Layer 5 of a small transformer language model trained on English Wikipedia (13 layers, counted from 0, width 128).
A neuron's activation on a vector x is SiLU(gate . x) times (in . x), where the dot is the dot product.

Input weights of the MLP neurons that the questions are about. A number n stands for (n - 128) times 0.0027.
n10 gate: 136, 134, 182, 109, 170, 169, 145, 117, 172, 177, 49, 120, 153, 188, 91, 113, 157, 158, 132, 192, 182, 187, 143, 171, 149, 74, 116, 246, 77, 155, 84, 176, 148, 104, 127, 83, 98, 68, 114, 111, 105, 107, 127, 128, 105, 136, 131, 119, 173, 154, 188, 128, 107, 160, 139, 141, 142, 130, 122, 98, 120, 154, 75, 85, 105, 143, 149, 80, 119, 133, 168, 155, 193, 120, 96, 149, 166, 124, 82, 172, 137, 127, 99, 84, 164, 87, 135, 165, 156, 139, 102, 114, 144, 147, 98, 135, 131, 159, 113, 150, 156, 118, 100, 108, 166, 158, 155, 167, 98, 129, 137, 109, 97, 106, 130, 114, 142, 162, 109, 71, 145, 98, 134, 147, 109, 107, 127, 83
n74 gate: 86, 74, 123, 138, 124, 124, 159, 105, 130, 156, 164, 159, 71, 114, 148, 139, 134, 152, 123, 110, 192, 145, 142, 164, 116, 160, 179, 150, 150, 68, 133, 158, 174, 165, 184, 132, 115, 153, 179, 112, 132, 116, 108, 145, 151, 44, 192, 158, 143, 160, 124, 128, 149, 97, 101, 156, 79, 94, 159, 87, 155, 136, 156, 177, 112, 115, 112, 128, 112, 161, 115, 141, 184, 84, 127, 130, 104, 148, 156, 128, 144, 108, 160, 151, 135, 157, 154, 92, 116, 101, 94, 133, 114, 52, 99, 141, 121, 120, 119, 130, 145, 179, 73, 164, 101, 129, 146, 118, 132, 205, 157, 135, 130, 116, 126, 139, 100, 107, 146, 85, 123, 176, 154, 145, 77, 118, 135, 149
n106 gate: 141, 127, 73, 137, 170, 182, 124, 67, 95, 175, 82, 176, 128, 139, 112, 117, 120, 143, 201, 85, 146, 94, 152, 134, 160, 135, 152, 128, 75, 125, 142, 99, 185, 213, 151, 123, 114, 121, 134, 149, 158, 170, 113, 217, 163, 124, 163, 192, 108, 109, 179, 124, 60, 130, 116, 161, 132, 104, 138, 53, 147, 208, 134, 138, 64, 127, 151, 56, 145, 121, 113, 141, 136, 81, 132, 153, 130, 154, 75, 158, 99, 158, 110, 138, 147, 105, 128, 144, 128, 122, 169, 119, 129, 149, 114, 135, 136, 166, 76, 170, 96, 127, 133, 140, 135, 153, 88, 162, 188, 141, 163, 77, 66, 126, 107, 98, 122, 65, 60, 156, 108, 73, 121, 157, 88, 194, 137, 135
n178 gate: 122, 144, 144, 72, 141, 175, 139, 101, 101, 166, 127, 83, 117, 56, 93, 84, 173, 95, 150, 94, 138, 90, 127, 167, 168, 119, 82, 96, 147, 89, 103, 101, 109, 114, 183, 113, 133, 71, 83, 134, 110, 129, 102, 146, 97, 117, 116, 102, 151, 179, 127, 173, 114, 135, 142, 107, 109, 121, 133, 96, 73, 169, 101, 215, 90, 39, 81, 96, 162, 90, 163, 108, 133, 185, 96, 100, 89, 176, 64, 81, 163, 155, 99, 124, 127, 187, 136, 111, 208, 161, 105, 101, 155, 78, 116, 134, 149, 121, 141, 68, 130, 175, 121, 87, 104, 101, 182, 88, 126, 156, 72, 98, 136, 129, 118, 101, 116, 146, 154, 119, 176, 86, 199, 137, 113, 191, 119, 139
n185 gate: 134, 130, 85, 133, 127, 199, 139, 141, 152, 142, 136, 134, 112, 157, 142, 152, 67, 111, 142, 113, 138, 128, 103, 120, 124, 169, 93, 134, 150, 172, 101, 82, 106, 114, 150, 117, 159, 76, 88, 127, 139, 148, 117, 158, 167, 99, 114, 102, 145, 115, 127, 140, 152, 187, 135, 93, 195, 159, 87, 152, 142, 141, 82, 126, 112, 200, 130, 48, 120, 127, 121, 122, 150, 151, 148, 111, 185, 117, 158, 172, 124, 66, 105, 120, 124, 155, 109, 91, 118, 112, 184, 120, 162, 87, 124, 43, 104, 129, 82, 158, 124, 127, 186, 130, 122, 154, 112, 73, 131, 102, 121, 161, 124, 90, 175, 115, 131, 128, 148, 105, 140, 145, 144, 131, 116, 117, 143, 90
n253 gate: 123, 124, 100, 195, 143, 117, 124, 128, 101, 93, 123, 126, 129, 76, 95, 118, 171, 75, 141, 169, 117, 149, 170, 35, 140, 117, 132, 144, 139, 99, 146, 161, 109, 185, 100, 149, 115, 88, 145, 126, 154, 128, 115, 126, 144, 118, 198, 150, 105, 118, 195, 77, 145, 133, 148, 195, 132, 123, 45, 150, 100, 128, 97, 68, 152, 127, 125, 99, 90, 65, 141, 101, 113, 131, 81, 110, 117, 88, 80, 136, 146, 178, 134, 131, 168, 114, 69, 108, 141, 135, 110, 133, 117, 109, 183, 140, 153, 99, 132, 108, 110, 117, 153, 137, 157, 125, 175, 114, 99, 116, 104, 67, 136, 152, 140, 89, 150, 93, 170, 104, 174, 152, 86, 150, 99, 133, 110, 146
n294 gate: 147, 115, 99, 188, 108, 101, 162, 152, 148, 94, 93, 169, 144, 107, 148, 106, 126, 84, 190, 61, 119, 157, 132, 156, 152, 148, 188, 116, 166, 39, 143, 183, 145, 157, 100, 107, 151, 85, 113, 105, 113, 118, 58, 45, 158, 112, 133, 135, 116, 142, 180, 170, 179, 131, 77, 121, 132, 102, 129, 52, 122, 153, 127, 103, 119, 123, 72, 85, 183, 99, 132, 97, 130, 143, 112, 74, 142, 142, 144, 155, 131, 126, 118, 138, 110, 78, 137, 145, 98, 107, 129, 129, 134, 90, 123, 108, 154, 130, 138, 104, 131, 164, 175, 99, 163, 87, 105, 133, 110, 202, 130, 125, 155, 92, 87, 144, 127, 115, 174, 154, 112, 165, 102, 134, 128, 68, 165, 154
n10 in: 145, 157, 123, 63, 123, 201, 159, 151, 163, 83, 122, 159, 170, 141, 74, 18, 136, 144, 163, 169, 188, 112, 79, 177, 195, 142, 186, 121, 112, 141, 106, 119, 138, 128, 111, 111, 138, 108, 176, 126, 102, 120, 133, 152, 122, 165, 227, 63, 117, 143, 158, 171, 126, 132, 145, 175, 163, 146, 128, 86, 74, 194, 171, 80, 121, 184, 106, 101, 127, 136, 150, 99, 98, 146, 141, 164, 140, 159, 118, 120, 116, 155, 119, 179, 128, 113, 131, 130, 153, 150, 111, 148, 158, 116, 101, 153, 147, 122, 89, 170, 120, 91, 95, 147, 122, 148, 140, 132, 152, 163, 154, 98, 100, 188, 58, 101, 171, 148, 94, 89, 79, 148, 155, 88, 98, 155, 116, 120
n74 in: 153, 122, 101, 77, 92, 87, 106, 95, 95, 114, 108, 125, 122, 121, 97, 138, 160, 103, 133, 102, 90, 147, 162, 140, 130, 132, 180, 131, 106, 153, 125, 131, 124, 120, 110, 104, 121, 168, 151, 155, 177, 109, 126, 151, 132, 217, 156, 126, 151, 140, 177, 129, 111, 98, 177, 165, 113, 142, 132, 118, 128, 139, 134, 168, 178, 121, 84, 136, 155, 114, 79, 101, 75, 162, 151, 130, 139, 82, 129, 105, 132, 159, 119, 120, 138, 100, 125, 125, 140, 126, 112, 97, 151, 126, 176, 147, 180, 177, 143, 136, 78, 155, 106, 117, 125, 107, 163, 196, 147, 122, 140, 185, 143, 116, 71, 96, 155, 122, 83, 168, 150, 132, 140, 81, 125, 113, 63, 208
n106 in: 131, 117, 107, 130, 139, 111, 139, 103, 114, 132, 95, 67, 140, 143, 105, 114, 133, 137, 141, 79, 80, 115, 78, 180, 173, 104, 161, 61, 107, 180, 129, 103, 168, 119, 120, 62, 84, 120, 121, 71, 136, 170, 86, 94, 66, 192, 183, 107, 108, 89, 146, 103, 109, 123, 117, 182, 150, 157, 59, 51, 100, 133, 105, 154, 104, 113, 135, 87, 103, 87, 182, 180, 153, 101, 77, 72, 109, 133, 120, 146, 101, 169, 120, 112, 125, 53, 92, 62, 139, 110, 142, 78, 151, 101, 117, 87, 126, 161, 121, 131, 109, 130, 138, 138, 183, 176, 87, 117, 135, 175, 173, 107, 142, 156, 91, 84, 103, 132, 179, 146, 103, 91, 67, 136, 90, 147, 131, 122
n178 in: 149, 150, 130, 78, 130, 116, 165, 159, 126, 106, 76, 106, 111, 119, 105, 124, 128, 142, 109, 88, 105, 109, 140, 113, 133, 142, 129, 48, 151, 132, 99, 170, 92, 107, 132, 146, 83, 82, 105, 129, 118, 122, 104, 124, 157, 124, 160, 82, 135, 112, 47, 154, 95, 126, 129, 152, 152, 111, 80, 129, 128, 101, 136, 143, 111, 76, 173, 161, 133, 139, 110, 121, 124, 114, 90, 114, 91, 100, 237, 143, 159, 120, 80, 160, 175, 156, 134, 111, 175, 128, 112, 5, 113, 119, 169, 137, 154, 197, 155, 155, 99, 112, 123, 70, 184, 144, 133, 85, 109, 127, 73, 106, 76, 148, 127, 87, 173, 181, 162, 42, 155, 117, 130, 131, 158, 96, 146, 84
n185 in: 154, 87, 144, 182, 125, 180, 101, 159, 143, 120, 93, 193, 156, 152, 148, 91, 129, 132, 135, 163, 147, 124, 124, 132, 129, 96, 136, 123, 107, 172, 187, 89, 177, 116, 113, 115, 124, 162, 171, 120, 109, 105, 157, 139, 92, 175, 175, 198, 184, 95, 98, 121, 159, 102, 111, 100, 118, 146, 159, 98, 128, 169, 138, 110, 166, 136, 106, 145, 103, 176, 129, 173, 129, 141, 133, 145, 118, 102, 141, 117, 129, 102, 136, 145, 114, 137, 130, 138, 163, 181, 161, 177, 160, 138, 98, 114, 104, 169, 113, 106, 189, 90, 139, 96, 113, 120, 170, 176, 148, 117, 119, 94, 134, 152, 124, 104, 107, 89, 125, 156, 144, 156, 174, 89, 126, 184, 115, 73
n253 in: 133, 146, 129, 184, 188, 107, 84, 121, 125, 141, 67, 114, 133, 120, 63, 155, 102, 98, 113, 152, 120, 144, 169, 114, 115, 151, 157, 125, 111, 129, 154, 129, 180, 140, 89, 130, 101, 147, 120, 119, 156, 107, 170, 188, 109, 138, 135, 174, 137, 108, 123, 129, 149, 142, 162, 145, 120, 150, 84, 193, 125, 139, 125, 50, 122, 140, 146, 106, 103, 70, 141, 146, 152, 181, 108, 135, 161, 93, 51, 100, 126, 155, 115, 123, 145, 130, 115, 115, 162, 105, 140, 145, 111, 130, 99, 129, 126, 134, 132, 151, 81, 116, 119, 96, 144, 133, 141, 100, 75, 63, 82, 133, 108, 158, 109, 136, 160, 120, 154, 151, 129, 133, 133, 146, 101, 61, 135, 154
n294 in: 152, 118, 126, 108, 98, 121, 168, 210, 131, 73, 107, 136, 197, 164, 108, 163, 124, 138, 125, 89, 133, 133, 93, 153, 84, 115, 68, 64, 134, 144, 115, 170, 32, 174, 96, 81, 112, 145, 75, 160, 99, 127, 185, 65, 79, 116, 151, 117, 91, 96, 107, 115, 124, 128, 97, 180, 105, 136, 94, 168, 136, 97, 124, 107, 161, 122, 113, 127, 151, 160, 154, 70, 126, 115, 139, 100, 110, 120, 172, 183, 127, 99, 118, 139, 97, 113, 112, 142, 160, 92, 122, 139, 129, 112, 113, 127, 109, 136, 76, 153, 135, 95, 133, 116, 180, 114, 106, 160, 165, 138, 57, 176, 125, 114, 140, 124, 124, 151, 129, 106, 93, 183, 146, 70, 152, 131, 136, 218

Each question shows a token from some text and the vector x that enters the MLP there. A number n stands for (n - 128) times 0.048.

"on": 134, 142, 124, 160, 139, 98, 127, 138, 124, 124, 127, 145, 105, 117, 105, 162, 144, 135, 177, 122, 114, 117, 137, 103, 119, 126, 153, 124, 114, 108, 152, 118, 140, 130, 113, 137, 133, 137, 111, 150, 168, 124, 132, 108, 102, 161, 116, 120, 113, 135, 88, 108, 125, 139, 155, 110, 154, 113, 150, 148, 140, 117, 128, 127, 129, 124, 132, 170, 104, 107, 111, 138, 115, 135, 147, 139, 114, 117, 116, 151, 123, 139, 134, 144, 109, 126, 159, 104, 132, 135, 86, 118, 135, 109, 116, 131, 114, 105, 124, 101, 135, 130, 122, 115, 143, 131, 117, 136, 128, 118, 162, 131, 123, 139, 125, 129, 147, 136, 158, 137, 114, 152, 111, 120, 125, 114, 111, 135
Which of these neurons fires most? n253

" and": 145, 92, 120, 108, 148, 99, 126, 123, 122, 109, 120, 135, 135, 122, 123, 110, 139, 145, 104, 132, 134, 135, 121, 148, 131, 104, 147, 125, 114, 135, 124, 149, 114, 113, 143, 131, 140, 147, 107, 152, 139, 123, 127, 133, 118, 119, 122, 124, 122, 139, 136, 119, 123, 131, 133, 140, 145, 126, 127, 144, 149, 126, 194, 146, 114, 150, 158, 109, 130, 107, 122, 152, 136, 140, 126, 153, 152, 108, 137, 149, 115, 131, 129, 156, 149, 135, 123, 125, 120, 143, 143, 118, 139, 138, 131, 133, 99, 140, 135, 128, 107, 129, 114, 135, 103, 160, 129, 131, 169, 119, 131, 185, 113, 117, 113, 124, 133, 134, 127, 114, 122, 147, 129, 126, 119, 144, 125, 104
Which neuron fires most, and how strongly? n10, at about 0.22

"as": 104, 125, 140, 129, 125, 92, 123, 137, 132, 132, 134, 162, 141, 168, 118, 95, 120, 173, 146, 131, 145, 119, 114, 168, 121, 137, 122, 138, 132, 134, 144, 132, 130, 106, 118, 135, 143, 144, 118, 143, 109, 128, 139, 171, 132, 139, 106, 125, 133, 134, 139, 150, 156, 92, 114, 106, 166, 156, 145, 132, 110, 93, 131, 142, 119, 134, 145, 159, 119, 143, 111, 136, 120, 129, 139, 130, 135, 125, 134, 166, 134, 119, 129, 144, 140, 150, 122, 154, 135, 132, 103, 121, 93, 124, 125, 117, 115, 127, 121, 141, 137, 117, 144, 144, 92, 108, 96, 122, 129, 120, 129, 150, 124, 128, 150, 132, 115, 121, 155, 145, 157, 133, 123, 122, 140, 141, 129, 110
Which two neurons fire most, strongest first? n106, n185

"ther": 97, 122, 130, 151, 121, 122, 157, 121, 140, 139, 103, 136, 133, 123, 159, 144, 166, 121, 137, 122, 139, 118, 132, 131, 120, 141, 116, 131, 114, 124, 97, 119, 137, 133, 127, 133, 106, 166, 124, 94, 125, 96, 140, 102, 136, 142, 135, 107, 123, 138, 143, 118, 108, 177, 128, 137, 115, 154, 114, 118, 93, 146, 149, 88, 126, 129, 115, 117, 121, 121, 122, 144, 134, 149, 131, 154, 163, 120, 127, 130, 136, 116, 133, 136, 156, 123, 97, 135, 143, 113, 108, 110, 162, 132, 136, 141, 97, 126, 127, 140, 105, 140, 121, 143, 114, 112, 154, 143, 127, 106, 146, 131, 129, 145, 143, 128, 101, 137, 141, 163, 142, 114, 128, 118, 131, 125, 112, 116
Which three neurons fire most, strongest first? n253, n10, n178

"\n": 129, 180, 141, 140, 116, 121, 141, 130, 124, 117, 124, 147, 145, 110, 123, 150, 125, 128, 135, 145, 134, 124, 109, 122, 123, 115, 127, 110, 63, 133, 141, 108, 135, 113, 124, 120, 128, 123, 97, 99, 117, 136, 138, 138, 134, 86, 130, 114, 143, 117, 140, 134, 98, 78, 160, 127, 95, 124, 110, 142, 139, 121, 175, 112, 134, 119, 103, 111, 138, 113, 126, 127, 146, 127, 119, 116, 126, 127, 142, 136, 128, 126, 128, 120, 126, 142, 113, 117, 129, 125, 141, 115, 125, 119, 136, 133, 158, 138, 140, 126, 129, 141, 115, 122, 112, 136, 127, 119, 119, 127, 127, 96, 142, 133, 110, 130, 111, 96, 139, 133, 130, 143, 133, 138, 142, 123, 121, 127
Which neuron fires most, and how strongly? n253, at about 0.33

" f": 157, 135, 109, 122, 99, 121, 101, 124, 110, 123, 109, 134, 122, 102, 134, 137, 146, 116, 114, 139, 137, 133, 126, 124, 133, 149, 124, 128, 163, 111, 143, 115, 131, 135, 141, 143, 115, 140, 125, 115, 130, 119, 116, 175, 129, 124, 131, 141, 122, 121, 124, 101, 123, 59, 146, 130, 124, 108, 116, 137, 158, 117, 114, 108, 129, 136, 143, 131, 137, 150, 141, 120, 116, 160, 111, 132, 126, 118, 136, 102, 128, 144, 108, 173, 130, 116, 106, 123, 130, 137, 123, 146, 135, 153, 124, 102, 121, 155, 127, 120, 124, 136, 104, 82, 116, 136, 110, 137, 130, 127, 112, 122, 113, 159, 111, 101, 135, 111, 136, 130, 150, 113, 134, 116, 122, 161, 113, 124
Which two neurons fire most, strongest first? n253, n178

"ak": 149, 120, 155, 166, 144, 127, 125, 126, 126, 151, 157, 131, 130, 106, 126, 112, 157, 138, 98, 130, 152, 131, 133, 126, 116, 156, 82, 131, 116, 132, 141, 137, 147, 96, 141, 122, 131, 148, 142, 79, 120, 118, 148, 118, 125, 128, 136, 144, 131, 115, 150, 126, 125, 148, 122, 105, 137, 143, 136, 114, 115, 142, 134, 119, 138, 133, 132, 148, 106, 145, 139, 151, 141, 129, 125, 130, 135, 117, 108, 129, 120, 113, 142, 125, 96, 136, 114, 143, 147, 105, 130, 111, 118, 116, 139, 114, 117, 115, 118, 132, 126, 122, 148, 123, 152, 143, 141, 146, 136, 105, 140, 164, 144, 128, 172, 180, 79, 135, 134, 134, 143, 124, 156, 125, 136, 147, 167, 95
Which of these neurons fires most? n185

" from": 118, 125, 126, 106, 101, 129, 119, 119, 124, 117, 164, 126, 136, 127, 118, 122, 125, 138, 108, 134, 135, 110, 120, 143, 132, 123, 125, 168, 110, 142, 142, 135, 125, 127, 122, 101, 142, 124, 130, 145, 122, 113, 136, 141, 105, 127, 119, 129, 155, 120, 89, 118, 111, 113, 149, 121, 123, 136, 132, 133, 120, 149, 160, 162, 127, 124, 102, 128, 145, 107, 125, 123, 117, 148, 154, 108, 154, 136, 143, 137, 112, 149, 130, 149, 91, 149, 126, 133, 126, 123, 138, 134, 132, 137, 142, 132, 88, 146, 137, 151, 125, 147, 142, 147, 137, 131, 157, 137, 112, 154, 105, 167, 108, 135, 118, 116, 138, 105, 117, 110, 122, 124, 121, 119, 125, 149, 89, 134
Which three neurons fire most, strongest first? n253, n106, n74

"ities": 113, 124, 160, 128, 127, 120, 136, 124, 133, 139, 121, 134, 113, 142, 123, 114, 120, 130, 137, 126, 119, 128, 105, 153, 139, 145, 132, 143, 105, 119, 106, 135, 135, 111, 122, 135, 131, 154, 136, 103, 96, 113, 139, 108, 119, 129, 114, 141, 138, 134, 162, 122, 173, 107, 131, 109, 147, 139, 114, 126, 150, 145, 163, 127, 133, 144, 130, 118, 134, 134, 117, 133, 153, 143, 132, 111, 137, 122, 144, 129, 127, 123, 91, 177, 107, 136, 101, 137, 120, 118, 90, 164, 121, 146, 136, 154, 125, 142, 126, 137, 150, 133, 129, 149, 114, 142, 126, 111, 123, 130, 118, 166, 146, 116, 154, 120, 152, 145, 132, 133, 127, 118, 135, 133, 134, 108, 89, 97
Which neuron fires most, and how strongly? n10, at about 0.45

"olog": 115, 112, 160, 123, 162, 82, 139, 134, 116, 127, 104, 140, 123, 136, 132, 179, 167, 149, 118, 136, 120, 117, 107, 140, 133, 131, 146, 91, 147, 116, 139, 113, 120, 124, 99, 157, 136, 160, 141, 151, 105, 133, 151, 107, 122, 106, 110, 109, 106, 137, 147, 113, 132, 125, 128, 117, 127, 121, 135, 124, 143, 135, 130, 119, 139, 144, 117, 126, 129, 164, 140, 126, 157, 145, 156, 130, 113, 133, 121, 127, 122, 122, 143, 120, 126, 135, 129, 132, 133, 138, 110, 146, 120, 142, 125, 121, 143, 130, 124, 126, 158, 121, 137, 132, 105, 123, 131, 128, 143, 109, 141, 107, 162, 140, 123, 169, 113, 121, 152, 148, 149, 114, 126, 129, 142, 129, 122, 139
Which three neurons fire most, strongest first? n178, n10, n106

"ight": 141, 119, 121, 121, 165, 131, 143, 101, 136, 149, 140, 137, 120, 124, 143, 127, 99, 118, 172, 138, 154, 130, 123, 136, 116, 137, 126, 135, 127, 132, 132, 94, 123, 131, 157, 128, 148, 100, 135, 151, 134, 108, 139, 154, 149, 135, 141, 132, 135, 121, 137, 133, 130, 58, 142, 112, 118, 120, 144, 125, 154, 146, 142, 112, 137, 156, 120, 131, 124, 125, 137, 125, 140, 151, 151, 113, 125, 96, 101, 129, 128, 117, 123, 149, 115, 130, 154, 148, 139, 120, 138, 150, 170, 140, 93, 121, 126, 125, 131, 144, 119, 121, 116, 127, 179, 125, 124, 122, 116, 138, 133, 145, 115, 150, 149, 97, 148, 146, 127, 144, 115, 135, 127, 117, 154, 113, 117, 107
Which of these neurons fires most? n185

"ad": 124, 131, 120, 130, 126, 111, 110, 117, 133, 179, 134, 123, 127, 132, 89, 140, 124, 151, 115, 125, 108, 141, 142, 156, 121, 135, 103, 133, 134, 127, 171, 120, 141, 92, 112, 117, 109, 133, 121, 146, 139, 110, 131, 113, 123, 167, 127, 125, 126, 142, 124, 128, 86, 108, 129, 129, 125, 126, 138, 89, 112, 141, 122, 122, 150, 146, 141, 148, 122, 117, 100, 139, 116, 148, 132, 139, 109, 117, 133, 95, 130, 104, 143, 144, 119, 129, 165, 149, 148, 153, 121, 120, 117, 134, 127, 156, 95, 122, 120, 112, 136, 101, 142, 119, 145, 144, 118, 122, 126, 145, 123, 112, 121, 110, 134, 126, 121, 156, 144, 134, 125, 122, 109, 117, 137, 141, 128, 121
Which of these neurons fires most? n294

"p": 136, 131, 130, 112, 96, 133, 113, 131, 126, 136, 157, 97, 124, 133, 134, 155, 119, 121, 117, 147, 135, 128, 134, 129, 119, 147, 151, 134, 123, 176, 145, 118, 140, 146, 137, 132, 126, 118, 122, 134, 156, 132, 139, 131, 140, 162, 123, 117, 122, 104, 124, 100, 99, 118, 132, 115, 109, 103, 180, 128, 123, 148, 126, 134, 99, 166, 130, 122, 120, 168, 135, 150, 126, 127, 150, 116, 113, 102, 138, 137, 124, 117, 129, 161, 125, 137, 148, 161, 144, 136, 138, 150, 103, 130, 138, 130, 117, 146, 118, 135, 119, 120, 128, 147, 115, 117, 149, 94, 142, 112, 119, 131, 120, 142, 119, 115, 101, 108, 123, 133, 112, 149, 134, 117, 135, 125, 135, 129
Which of these neurons fires most? n185

"ie": 141, 103, 167, 86, 166, 114, 105, 125, 150, 108, 127, 134, 138, 119, 134, 160, 87, 157, 133, 126, 97, 109, 123, 130, 120, 132, 113, 126, 129, 120, 120, 132, 140, 112, 108, 119, 123, 129, 132, 121, 139, 89, 147, 95, 112, 146, 140, 131, 120, 150, 145, 128, 137, 81, 111, 86, 101, 121, 113, 131, 130, 112, 146, 123, 115, 128, 110, 124, 109, 111, 130, 132, 102, 132, 123, 114, 132, 101, 125, 119, 149, 140, 122, 147, 138, 127, 133, 124, 122, 121, 159, 140, 152, 140, 105, 102, 112, 144, 126, 111, 131, 137, 107, 113, 133, 122, 134, 136, 119, 141, 113, 94, 125, 139, 125, 150, 119, 158, 119, 142, 132, 140, 130, 122, 130, 118, 150, 148
Which three neurons fire most, strongest first? n294, n10, n178

"e": 117, 113, 154, 113, 143, 122, 125, 134, 144, 107, 140, 144, 149, 150, 135, 127, 108, 128, 125, 142, 111, 138, 127, 128, 110, 134, 117, 134, 126, 149, 116, 137, 145, 108, 139, 117, 137, 135, 138, 158, 139, 129, 126, 112, 92, 130, 141, 155, 113, 122, 164, 98, 111, 133, 105, 110, 125, 132, 125, 128, 129, 114, 140, 133, 122, 123, 128, 168, 93, 112, 93, 123, 122, 147, 117, 150, 103, 151, 132, 153, 139, 136, 113, 150, 139, 129, 135, 133, 164, 116, 139, 126, 141, 116, 130, 136, 120, 108, 114, 103, 135, 137, 98, 92, 134, 116, 105, 159, 115, 112, 107, 137, 102, 106, 125, 138, 112, 117, 134, 143, 125, 122, 132, 130, 129, 111, 129, 150
Which of these neurons fires most? n106

"id": 117, 121, 118, 105, 136, 131, 131, 116, 148, 131, 134, 159, 159, 147, 112, 137, 116, 127, 116, 128, 132, 142, 135, 149, 123, 143, 104, 145, 158, 133, 146, 147, 150, 144, 141, 124, 136, 105, 109, 129, 103, 110, 145, 115, 129, 125, 121, 110, 120, 123, 128, 96, 106, 128, 124, 133, 166, 158, 150, 100, 105, 143, 149, 113, 115, 118, 134, 144, 114, 138, 107, 129, 147, 133, 142, 145, 100, 150, 145, 134, 128, 90, 128, 136, 133, 119, 152, 125, 129, 123, 135, 150, 148, 134, 120, 144, 105, 103, 130, 133, 109, 112, 145, 100, 157, 128, 129, 127, 154, 175, 137, 112, 116, 139, 125, 115, 101, 153, 113, 118, 145, 112, 138, 149, 147, 116, 132, 134
Which three neurons fire most, strongest first? n10, n253, n294

"uch": 124, 100, 131, 142, 171, 140, 148, 138, 130, 122, 152, 150, 120, 145, 138, 113, 133, 146, 63, 139, 151, 155, 135, 134, 119, 156, 134, 118, 93, 142, 162, 118, 124, 115, 145, 136, 93, 138, 111, 101, 151, 128, 143, 139, 127, 112, 134, 114, 131, 125, 102, 150, 154, 173, 150, 122, 125, 143, 129, 118, 140, 125, 140, 113, 114, 130, 130, 140, 138, 137, 156, 121, 123, 155, 137, 108, 118, 106, 107, 152, 133, 132, 133, 130, 138, 118, 110, 129, 143, 118, 133, 107, 132, 105, 130, 122, 135, 110, 128, 151, 107, 134, 113, 165, 98, 123, 137, 132, 132, 148, 156, 131, 136, 152, 139, 143, 130, 116, 135, 141, 147, 114, 151, 113, 114, 131, 106, 142
Which of these neurons fires most? n185

" T": 97, 158, 134, 155, 117, 140, 142, 120, 130, 126, 127, 106, 118, 160, 135, 119, 122, 140, 105, 120, 131, 116, 101, 119, 119, 126, 138, 129, 164, 131, 122, 142, 121, 132, 108, 126, 149, 125, 131, 141, 122, 101, 115, 130, 133, 137, 105, 131, 142, 108, 103, 127, 138, 17, 133, 127, 124, 112, 145, 132, 166, 145, 136, 144, 123, 119, 111, 131, 116, 143, 155, 144, 122, 133, 117, 116, 135, 150, 139, 119, 124, 124, 139, 161, 141, 129, 137, 158, 121, 115, 138, 128, 163, 135, 130, 122, 135, 120, 129, 162, 124, 137, 127, 95, 158, 128, 142, 132, 145, 137, 123, 135, 133, 109, 124, 132, 133, 132, 127, 128, 143, 123, 122, 130, 125, 123, 117, 104
Which three neurons fire most, strongest first? n253, n106, n10

"um": 105, 122, 137, 117, 99, 142, 123, 125, 138, 156, 135, 129, 118, 102, 112, 142, 157, 126, 145, 128, 117, 141, 132, 118, 116, 142, 121, 115, 109, 150, 125, 122, 106, 134, 97, 118, 111, 170, 135, 165, 120, 106, 123, 157, 116, 144, 129, 125, 119, 158, 115, 145, 172, 93, 124, 130, 131, 135, 125, 117, 126, 126, 132, 126, 103, 120, 84, 143, 128, 155, 141, 150, 113, 121, 149, 119, 128, 140, 122, 152, 127, 146, 128, 160, 130, 139, 124, 130, 115, 140, 89, 140, 127, 126, 104, 95, 137, 162, 133, 104, 115, 116, 121, 109, 117, 128, 97, 138, 131, 118, 124, 159, 129, 104, 100, 131, 118, 109, 94, 152, 137, 118, 135, 101, 124, 125, 132, 137
Which two neurons fire most, strongest first? n74, n253

"ord": 82, 110, 125, 128, 162, 138, 156, 121, 144, 154, 153, 135, 144, 139, 103, 143, 115, 143, 122, 133, 113, 127, 135, 153, 124, 134, 100, 141, 143, 134, 146, 122, 140, 159, 139, 150, 121, 119, 140, 150, 149, 111, 127, 130, 106, 155, 130, 114, 149, 146, 125, 104, 113, 92, 113, 142, 150, 148, 106, 109, 144, 134, 150, 93, 141, 132, 128, 112, 106, 137, 139, 130, 121, 136, 141, 132, 131, 145, 132, 129, 121, 143, 137, 151, 163, 135, 146, 127, 142, 106, 146, 115, 126, 112, 123, 124, 123, 116, 128, 96, 103, 137, 123, 95, 128, 126, 118, 144, 133, 132, 124, 138, 144, 152, 142, 130, 112, 155, 138, 145, 143, 118, 149, 108, 164, 121, 110, 127
Which three neurons fire most, strongest first? n10, n74, n106

"ed": 121, 121, 131, 139, 99, 126, 129, 126, 129, 129, 119, 146, 134, 134, 121, 135, 116, 115, 132, 127, 132, 127, 148, 156, 127, 136, 132, 154, 123, 147, 134, 144, 150, 103, 71, 123, 127, 136, 146, 136, 121, 96, 156, 108, 141, 109, 141, 126, 131, 153, 141, 111, 109, 98, 140, 115, 144, 112, 137, 135, 119, 125, 146, 130, 121, 139, 149, 162, 135, 122, 116, 128, 131, 118, 132, 123, 143, 146, 132, 132, 105, 121, 129, 167, 134, 120, 163, 132, 113, 148, 139, 142, 158, 143, 119, 115, 120, 145, 129, 119, 121, 129, 148, 116, 115, 123, 135, 121, 120, 151, 158, 134, 116, 125, 74, 155, 92, 149, 100, 141, 136, 124, 140, 127, 107, 111, 74, 126
Which of these neurons fires most? n74

" y": 154, 112, 172, 109, 127, 148, 132, 139, 129, 159, 92, 154, 126, 120, 136, 113, 132, 141, 125, 133, 121, 137, 114, 89, 136, 127, 122, 111, 137, 100, 138, 154, 114, 130, 148, 115, 133, 143, 102, 112, 78, 115, 128, 156, 121, 118, 145, 152, 132, 127, 86, 111, 117, 114, 150, 115, 145, 139, 119, 130, 144, 124, 126, 121, 153, 130, 151, 121, 124, 121, 173, 153, 110, 135, 118, 156, 109, 120, 150, 135, 125, 135, 127, 144, 133, 126, 130, 135, 114, 104, 146, 146, 162, 124, 133, 110, 117, 174, 120, 135, 142, 131, 143, 120, 111, 128, 126, 152, 138, 144, 105, 100, 135, 134, 166, 103, 164, 116, 131, 108, 152, 128, 137, 132, 129, 146, 127, 139
Which neuron fires most, and how strongly? n185, at about 0.56